Layer 2 of a small transformer language model trained on English Wikipedia (10 layers, counted from 0, width 128).
A neuron's activation on a vector x is squared ReLU(weights . x + bias), where the dot is the dot product.

Input weights of the MLP neurons that the questions are about. A number n stands for (n - 128) times 0.0043.
n9 (bias -0.144): 73, 78, 130, 120, 34, 178, 88, 140, 128, 119, 156, 149, 149, 95, 149, 81, 127, 119, 165, 105, 118, 185, 118, 63, 111, 113, 141, 167, 135, 102, 162, 194, 81, 83, 79, 135, 135, 157, 132, 146, 102, 143, 99, 147, 80, 81, 132, 176, 100, 122, 149, 128, 141, 191, 122, 141, 124, 149, 117, 116, 137, 151, 124, 101, 179, 128, 117, 137, 155, 85, 106, 125, 193, 164, 108, 65, 104, 72, 152, 103, 123, 116, 116, 85, 93, 191, 150, 90, 181, 118, 169, 170, 96, 165, 163, 83, 87, 88, 131, 122, 112, 124, 139, 105, 113, 142, 149, 141, 126, 160, 122, 84, 131, 111, 141, 153, 99, 120, 149, 204, 181, 120, 90, 93, 143, 142, 127, 105
n37 (bias -0.236): 93, 129, 146, 118, 142, 115, 103, 117, 85, 72, 128, 99, 106, 143, 138, 116, 73, 136, 118, 170, 173, 74, 73, 105, 100, 126, 111, 144, 125, 136, 153, 121, 145, 136, 103, 82, 160, 94, 102, 114, 77, 152, 113, 155, 129, 111, 43, 144, 118, 136, 133, 95, 105, 173, 145, 142, 90, 138, 84, 103, 121, 180, 101, 102, 122, 153, 100, 115, 118, 58, 187, 88, 130, 111, 82, 115, 127, 106, 169, 190, 130, 107, 145, 75, 155, 189, 129, 131, 64, 120, 139, 120, 161, 141, 134, 106, 126, 140, 98, 120, 112, 116, 113, 89, 142, 129, 135, 85, 186, 124, 125, 126, 143, 119, 130, 161, 85, 177, 140, 70, 163, 128, 85, 114, 127, 155, 89, 118
n111 (bias -0.273): 149, 137, 174, 107, 127, 134, 119, 135, 128, 121, 167, 107, 129, 126, 136, 107, 94, 145, 135, 117, 97, 167, 91, 167, 98, 136, 71, 167, 96, 147, 152, 103, 172, 134, 110, 151, 119, 151, 148, 91, 104, 91, 136, 137, 121, 104, 158, 135, 128, 141, 126, 138, 161, 120, 100, 142, 148, 102, 133, 142, 115, 122, 46, 59, 94, 154, 106, 165, 64, 149, 134, 143, 120, 151, 125, 84, 142, 119, 55, 157, 131, 95, 140, 118, 97, 172, 123, 139, 105, 107, 151, 159, 92, 117, 124, 78, 154, 109, 149, 122, 102, 94, 80, 158, 99, 153, 129, 149, 134, 114, 179, 190, 117, 161, 106, 109, 133, 162, 140, 101, 134, 136, 96, 120, 149, 150, 122, 120
n129 (bias -0.108): 126, 135, 115, 119, 187, 91, 166, 78, 105, 147, 164, 160, 161, 154, 126, 148, 109, 127, 113, 110, 161, 126, 124, 123, 141, 89, 152, 129, 126, 194, 133, 96, 118, 105, 77, 109, 121, 147, 198, 152, 97, 114, 117, 119, 162, 86, 194, 154, 133, 190, 138, 144, 127, 135, 126, 204, 108, 231, 115, 201, 130, 89, 112, 138, 111, 115, 159, 87, 70, 122, 111, 105, 103, 111, 75, 148, 145, 134, 98, 140, 97, 154, 119, 142, 98, 123, 111, 78, 152, 127, 147, 70, 112, 144, 115, 81, 119, 92, 126, 119, 154, 190, 92, 132, 32, 101, 89, 145, 143, 129, 156, 101, 128, 108, 115, 146, 88, 177, 105, 151, 147, 130, 169, 114, 144, 117, 176, 99
n164 (bias -0.234): 172, 126, 132, 143, 150, 77, 124, 133, 113, 89, 98, 151, 147, 121, 148, 166, 114, 136, 117, 178, 166, 81, 145, 131, 77, 123, 139, 165, 159, 213, 114, 111, 185, 145, 167, 157, 63, 130, 147, 125, 135, 130, 140, 169, 91, 122, 104, 119, 115, 135, 61, 145, 168, 191, 140, 145, 77, 144, 104, 33, 111, 148, 83, 203, 153, 179, 104, 160, 119, 130, 179, 128, 177, 164, 145, 120, 120, 136, 131, 168, 139, 123, 174, 122, 141, 116, 125, 97, 180, 100, 174, 106, 150, 148, 162, 164, 131, 87, 138, 131, 80, 152, 119, 135, 173, 79, 154, 63, 152, 111, 157, 127, 108, 183, 115, 130, 109, 154, 165, 77, 143, 138, 116, 98, 123, 117, 101, 126
n182 (bias -0.281): 113, 170, 152, 154, 178, 105, 136, 117, 121, 130, 146, 148, 114, 113, 129, 165, 124, 130, 165, 110, 98, 168, 95, 177, 114, 150, 136, 140, 120, 162, 151, 137, 140, 184, 115, 175, 65, 132, 152, 117, 150, 117, 126, 155, 115, 106, 85, 194, 122, 99, 146, 82, 115, 115, 113, 143, 171, 144, 159, 114, 140, 109, 94, 122, 123, 98, 100, 168, 163, 117, 114, 163, 175, 106, 63, 106, 147, 104, 140, 151, 142, 87, 135, 123, 89, 132, 148, 151, 133, 102, 115, 118, 139, 126, 139, 149, 100, 135, 98, 86, 120, 93, 126, 120, 119, 118, 140, 115, 120, 112, 145, 122, 151, 158, 132, 177, 137, 158, 153, 86, 131, 111, 86, 162, 129, 141, 143, 93
n225 (bias -0.243): 103, 99, 141, 115, 65, 83, 69, 112, 167, 100, 152, 144, 145, 136, 115, 96, 200, 187, 118, 158, 118, 134, 101, 90, 116, 136, 155, 111, 113, 109, 163, 105, 84, 131, 125, 170, 54, 147, 145, 115, 104, 82, 104, 108, 87, 72, 172, 156, 90, 141, 93, 132, 134, 135, 86, 181, 111, 161, 91, 183, 123, 127, 119, 143, 136, 67, 145, 214, 140, 150, 93, 142, 131, 92, 133, 69, 161, 116, 164, 138, 88, 184, 87, 58, 100, 145, 153, 75, 143, 108, 126, 141, 79, 107, 85, 137, 177, 77, 165, 146, 117, 129, 96, 107, 154, 147, 104, 143, 161, 150, 137, 102, 106, 153, 124, 121, 109, 128, 145, 160, 147, 181, 129, 150, 141, 84, 160, 96
n421 (bias -0.225): 133, 118, 183, 120, 93, 80, 150, 96, 100, 118, 175, 146, 112, 132, 85, 138, 80, 130, 201, 138, 151, 163, 113, 82, 134, 108, 109, 84, 116, 95, 114, 130, 96, 141, 56, 229, 74, 136, 144, 141, 90, 91, 107, 145, 146, 144, 111, 183, 127, 100, 53, 165, 113, 100, 86, 165, 127, 165, 134, 197, 113, 167, 134, 182, 143, 79, 105, 179, 130, 88, 136, 108, 178, 58, 81, 66, 187, 130, 109, 130, 90, 161, 187, 131, 147, 183, 113, 121, 195, 131, 121, 157, 107, 147, 116, 154, 145, 81, 112, 99, 166, 149, 94, 100, 179, 113, 107, 149, 175, 123, 158, 136, 99, 132, 154, 168, 128, 79, 71, 167, 108, 137, 85, 121, 133, 91, 151, 124
n555 (bias -0.101): 107, 99, 152, 129, 127, 132, 103, 169, 135, 109, 163, 177, 141, 131, 116, 81, 67, 130, 103, 93, 107, 156, 138, 87, 75, 148, 108, 124, 141, 153, 135, 225, 105, 180, 73, 137, 121, 149, 123, 81, 90, 113, 93, 165, 104, 140, 146, 124, 106, 179, 103, 170, 184, 186, 96, 179, 139, 149, 88, 143, 98, 83, 91, 142, 108, 249, 109, 130, 144, 75, 147, 161, 122, 148, 57, 143, 111, 153, 141, 146, 121, 117, 91, 85, 59, 112, 146, 79, 124, 119, 59, 138, 124, 149, 134, 115, 88, 99, 137, 95, 85, 103, 170, 100, 74, 128, 129, 143, 162, 123, 170, 84, 107, 171, 88, 143, 125, 120, 142, 107, 108, 117, 108, 123, 113, 89, 126, 121
n558 (bias -0.112): 108, 87, 184, 40, 151, 152, 125, 173, 56, 141, 133, 180, 92, 128, 117, 91, 173, 117, 182, 137, 94, 139, 80, 104, 142, 151, 89, 151, 95, 129, 135, 126, 92, 155, 47, 174, 71, 114, 97, 133, 148, 164, 124, 76, 130, 113, 82, 121, 85, 135, 157, 147, 131, 157, 106, 155, 119, 135, 125, 120, 111, 156, 98, 168, 106, 109, 111, 166, 200, 97, 154, 84, 175, 103, 134, 99, 98, 116, 104, 105, 123, 145, 140, 199, 83, 156, 140, 101, 172, 140, 132, 42, 131, 97, 196, 80, 101, 142, 144, 126, 103, 124, 137, 119, 153, 97, 150, 155, 176, 108, 125, 139, 136, 106, 113, 115, 93, 157, 167, 108, 113, 170, 123, 126, 111, 65, 116, 118

Each question shows a token from some text and the vector x that enters the MLP there. A number n stands for (n - 128) times 0.059.

"ed ": 138, 135, 127, 133, 136, 144, 135, 119, 128, 128, 111, 106, 142, 102, 124, 123, 124, 97, 133, 101, 132, 143, 134, 126, 139, 146, 126, 132, 104, 124, 120, 133, 112, 133, 143, 145, 123, 137, 155, 111, 115, 140, 135, 118, 150, 134, 115, 146, 142, 128, 136, 127, 112, 138, 141, 105, 135, 125, 150, 120, 226, 101, 151, 123, 130, 124, 130, 118, 128, 127, 123, 141, 132, 131, 108, 133, 124, 130, 145, 126, 189, 129, 104, 139, 121, 124, 112, 150, 152, 129, 138, 136, 154, 143, 106, 118, 122, 131, 153, 149, 129, 149, 135, 140, 144, 130, 114, 141, 93, 136, 128, 146, 114, 147, 151, 117, 141, 118, 133, 124, 116, 121, 117, 148, 141, 143, 138, 137
Which of these neurons fires most? n182

"on ": 141, 137, 135, 127, 149, 111, 124, 124, 123, 160, 123, 89, 118, 130, 112, 124, 154, 90, 138, 104, 124, 134, 124, 165, 131, 141, 126, 115, 122, 132, 112, 117, 134, 118, 138, 147, 125, 136, 141, 120, 140, 121, 149, 127, 126, 132, 143, 155, 145, 109, 126, 106, 161, 117, 130, 114, 109, 124, 135, 114, 188, 109, 127, 101, 100, 95, 127, 131, 129, 154, 124, 132, 129, 152, 116, 112, 147, 144, 138, 134, 169, 115, 156, 138, 143, 122, 129, 128, 131, 111, 137, 133, 119, 133, 108, 135, 134, 121, 164, 149, 158, 127, 162, 128, 135, 147, 137, 135, 99, 141, 137, 122, 104, 117, 134, 131, 141, 123, 120, 115, 128, 112, 119, 156, 138, 141, 107, 152
The most active neuron and its activation: n182, at about 3.3

"an": 145, 111, 134, 148, 105, 128, 142, 117, 128, 101, 139, 122, 127, 130, 105, 138, 135, 104, 104, 85, 142, 147, 142, 98, 106, 124, 122, 114, 117, 139, 94, 124, 130, 114, 130, 119, 125, 136, 120, 127, 127, 115, 138, 124, 153, 119, 169, 127, 133, 132, 117, 113, 140, 141, 143, 142, 123, 150, 128, 113, 106, 114, 109, 133, 118, 133, 130, 126, 112, 146, 109, 111, 127, 152, 134, 115, 133, 123, 114, 142, 110, 150, 126, 122, 139, 132, 97, 144, 134, 142, 133, 110, 164, 123, 106, 148, 141, 106, 151, 164, 153, 123, 116, 159, 151, 145, 133, 137, 112, 139, 120, 166, 83, 140, 114, 136, 110, 138, 116, 136, 96, 140, 147, 121, 136, 148, 129, 155
Which three neurons fire most, strongest first? n129, n111, n164

"oc": 138, 146, 152, 111, 95, 136, 138, 127, 128, 99, 124, 119, 101, 119, 110, 130, 142, 113, 114, 104, 111, 102, 108, 121, 120, 138, 111, 131, 128, 126, 105, 126, 119, 126, 127, 116, 129, 98, 122, 124, 147, 124, 144, 129, 111, 134, 131, 111, 117, 118, 129, 117, 145, 124, 157, 142, 119, 116, 125, 88, 123, 106, 143, 138, 136, 104, 122, 102, 152, 143, 119, 136, 117, 139, 165, 120, 118, 92, 118, 136, 161, 127, 140, 117, 142, 126, 130, 127, 148, 150, 164, 138, 132, 110, 134, 139, 103, 113, 130, 156, 124, 112, 155, 126, 141, 98, 138, 122, 111, 151, 126, 163, 98, 132, 131, 111, 116, 88, 112, 127, 108, 125, 117, 131, 133, 138, 156, 164
Which two neurons fire most, strongest first? n164, n558

"or ": 135, 141, 123, 117, 129, 149, 132, 136, 112, 122, 123, 114, 122, 111, 129, 123, 151, 139, 110, 120, 120, 121, 142, 152, 135, 163, 121, 112, 111, 123, 138, 106, 143, 114, 136, 143, 157, 132, 123, 133, 147, 131, 127, 138, 139, 144, 120, 134, 146, 140, 140, 113, 137, 142, 147, 147, 111, 132, 142, 94, 175, 110, 137, 131, 116, 129, 135, 144, 130, 177, 125, 119, 157, 137, 121, 134, 123, 140, 139, 155, 185, 121, 151, 131, 127, 128, 122, 147, 129, 118, 133, 113, 129, 161, 116, 118, 100, 122, 141, 162, 136, 136, 135, 153, 132, 157, 123, 135, 123, 112, 138, 127, 89, 128, 101, 130, 157, 117, 118, 118, 143, 107, 117, 161, 142, 144, 138, 156
Which three neurons fire most, strongest first? n164, n111, n182

"od": 152, 156, 124, 143, 117, 94, 116, 134, 116, 112, 143, 106, 126, 115, 115, 120, 129, 140, 128, 121, 127, 129, 106, 138, 139, 142, 130, 99, 129, 107, 110, 116, 125, 109, 133, 145, 133, 122, 141, 123, 128, 117, 124, 124, 144, 144, 135, 86, 140, 152, 141, 137, 122, 134, 94, 108, 109, 119, 130, 140, 132, 125, 125, 124, 147, 126, 139, 135, 138, 163, 120, 127, 102, 140, 179, 154, 130, 107, 128, 118, 131, 108, 97, 124, 134, 111, 136, 138, 134, 142, 134, 128, 138, 126, 92, 132, 142, 119, 156, 139, 129, 123, 120, 139, 110, 128, 87, 152, 119, 129, 128, 159, 82, 119, 131, 114, 111, 110, 101, 150, 140, 114, 115, 152, 117, 153, 157, 153
Which two neurons fire most, strongest first? n225, n111

"became ": 131, 131, 128, 117, 120, 176, 115, 102, 145, 132, 147, 94, 151, 105, 129, 105, 146, 114, 127, 112, 134, 156, 107, 142, 102, 104, 117, 112, 108, 139, 131, 136, 117, 120, 116, 139, 156, 121, 152, 132, 142, 110, 118, 145, 116, 120, 138, 138, 164, 131, 96, 121, 142, 136, 122, 130, 136, 126, 122, 139, 163, 112, 136, 148, 129, 127, 126, 150, 135, 160, 103, 127, 147, 120, 116, 137, 142, 166, 131, 97, 159, 111, 126, 116, 130, 107, 135, 144, 122, 128, 173, 135, 111, 131, 121, 122, 134, 115, 165, 170, 139, 117, 118, 125, 112, 115, 144, 138, 131, 126, 120, 123, 122, 140, 149, 120, 133, 130, 123, 106, 108, 129, 141, 130, 128, 126, 123, 159
Which three neurons fire most, strongest first? n111, n225, n9

"ul": 147, 106, 127, 113, 99, 119, 117, 128, 130, 116, 118, 125, 103, 113, 108, 105, 157, 126, 129, 103, 119, 119, 142, 100, 121, 133, 156, 95, 127, 129, 124, 104, 120, 111, 112, 139, 124, 116, 119, 132, 126, 144, 150, 127, 126, 142, 130, 88, 143, 91, 151, 120, 120, 159, 130, 132, 112, 115, 131, 110, 140, 115, 152, 128, 138, 106, 128, 119, 138, 145, 106, 120, 113, 139, 147, 120, 139, 102, 142, 116, 123, 141, 116, 111, 120, 127, 134, 140, 142, 150, 141, 117, 135, 121, 146, 139, 135, 125, 151, 146, 124, 121, 171, 144, 134, 150, 141, 114, 118, 136, 132, 121, 80, 136, 123, 130, 143, 102, 122, 106, 117, 155, 104, 111, 132, 114, 169, 168
The most active neuron and its activation: n225, at about 3.3

"American ": 135, 126, 139, 138, 123, 159, 125, 134, 128, 130, 109, 93, 115, 103, 122, 144, 125, 86, 130, 115, 126, 121, 132, 145, 120, 126, 108, 103, 116, 103, 133, 119, 105, 136, 127, 145, 110, 112, 95, 133, 121, 151, 103, 118, 134, 131, 108, 141, 152, 127, 117, 127, 127, 119, 130, 135, 131, 129, 133, 114, 164, 102, 146, 119, 133, 145, 144, 146, 121, 111, 160, 136, 120, 107, 143, 121, 127, 149, 154, 125, 175, 113, 129, 94, 162, 130, 113, 132, 127, 156, 139, 145, 137, 130, 143, 148, 146, 132, 108, 132, 141, 112, 128, 152, 142, 148, 150, 142, 138, 104, 116, 151, 90, 129, 136, 125, 124, 103, 103, 118, 135, 105, 126, 130, 117, 125, 128, 165
The most active neuron and its activation: n421, at about 1.3

"\"": 105, 125, 134, 123, 114, 123, 144, 122, 119, 158, 130, 114, 128, 101, 166, 148, 141, 105, 100, 102, 118, 103, 122, 126, 136, 124, 122, 139, 120, 139, 119, 130, 118, 126, 150, 124, 148, 179, 119, 145, 136, 143, 111, 123, 107, 133, 147, 103, 168, 141, 139, 137, 141, 144, 122, 117, 138, 150, 129, 89, 153, 104, 139, 124, 141, 136, 109, 140, 127, 155, 109, 125, 103, 150, 124, 150, 148, 149, 115, 119, 143, 109, 145, 95, 121, 140, 108, 138, 127, 128, 117, 142, 123, 142, 121, 100, 102, 95, 159, 155, 147, 136, 114, 137, 120, 123, 141, 122, 111, 124, 120, 128, 99, 129, 146, 128, 104, 112, 110, 112, 131, 125, 126, 108, 138, 131, 118, 124
The most active neuron and its activation: n9, at about 1.1

"ity": 134, 126, 107, 145, 103, 126, 126, 110, 123, 111, 156, 102, 109, 105, 112, 127, 175, 123, 152, 110, 129, 142, 146, 100, 141, 122, 119, 109, 137, 111, 139, 139, 133, 134, 132, 144, 144, 134, 150, 149, 138, 160, 125, 139, 113, 127, 153, 102, 124, 124, 149, 113, 117, 122, 131, 136, 134, 93, 100, 127, 136, 130, 122, 129, 143, 96, 136, 129, 115, 160, 108, 146, 108, 158, 129, 125, 135, 111, 149, 160, 112, 119, 111, 124, 145, 132, 134, 143, 106, 139, 140, 110, 130, 124, 124, 125, 142, 113, 169, 157, 141, 138, 130, 133, 129, 155, 137, 139, 144, 113, 143, 152, 92, 115, 152, 139, 138, 119, 101, 124, 120, 139, 146, 116, 156, 118, 139, 119
Which of these neurons fires most? n225

"ex": 139, 126, 110, 143, 143, 110, 147, 119, 142, 144, 140, 133, 127, 92, 120, 113, 151, 87, 140, 108, 124, 130, 170, 114, 119, 140, 118, 135, 122, 125, 110, 139, 120, 115, 105, 113, 140, 149, 123, 112, 141, 132, 145, 143, 123, 161, 136, 112, 138, 152, 124, 132, 142, 98, 167, 139, 117, 127, 136, 95, 114, 107, 135, 129, 109, 141, 124, 100, 142, 146, 135, 152, 120, 111, 144, 128, 128, 100, 137, 109, 119, 114, 116, 122, 144, 136, 118, 150, 122, 152, 137, 124, 106, 116, 119, 128, 141, 115, 139, 141, 145, 123, 176, 130, 128, 140, 128, 125, 123, 118, 114, 161, 80, 145, 100, 110, 103, 125, 119, 107, 134, 125, 158, 120, 120, 138, 121, 126
Which of these neurons fires most? n555

", ": 142, 101, 124, 119, 137, 135, 119, 119, 124, 113, 125, 87, 130, 90, 132, 108, 142, 118, 119, 109, 131, 120, 134, 128, 135, 118, 133, 127, 145, 107, 139, 141, 141, 113, 104, 130, 142, 142, 133, 114, 127, 126, 142, 134, 114, 131, 130, 116, 124, 120, 147, 130, 123, 133, 131, 127, 122, 111, 122, 109, 218, 127, 124, 106, 147, 138, 118, 109, 126, 123, 155, 126, 112, 119, 149, 122, 134, 123, 112, 148, 152, 114, 137, 145, 119, 129, 95, 143, 118, 117, 127, 141, 128, 138, 128, 116, 125, 143, 157, 148, 128, 124, 140, 130, 141, 118, 124, 137, 104, 103, 127, 136, 94, 121, 138, 126, 150, 91, 123, 113, 140, 102, 116, 127, 147, 130, 111, 181
Which two neurons fire most, strongest first? n111, n9

"film": 136, 115, 131, 142, 92, 114, 137, 142, 129, 92, 154, 121, 131, 96, 134, 141, 138, 84, 137, 137, 144, 109, 151, 130, 146, 122, 134, 96, 119, 134, 118, 142, 127, 116, 164, 117, 137, 139, 131, 147, 148, 163, 122, 141, 132, 129, 143, 133, 130, 147, 149, 121, 96, 123, 121, 96, 122, 112, 132, 110, 105, 133, 119, 121, 165, 145, 119, 107, 106, 137, 134, 123, 109, 163, 143, 126, 145, 146, 135, 138, 116, 107, 109, 118, 158, 126, 122, 134, 123, 115, 129, 112, 133, 100, 142, 130, 135, 110, 138, 135, 132, 122, 131, 140, 142, 128, 138, 132, 113, 93, 144, 142, 117, 136, 146, 125, 101, 125, 96, 97, 112, 95, 104, 156, 125, 123, 124, 128
The most active neuron and its activation: n164, at about 1.4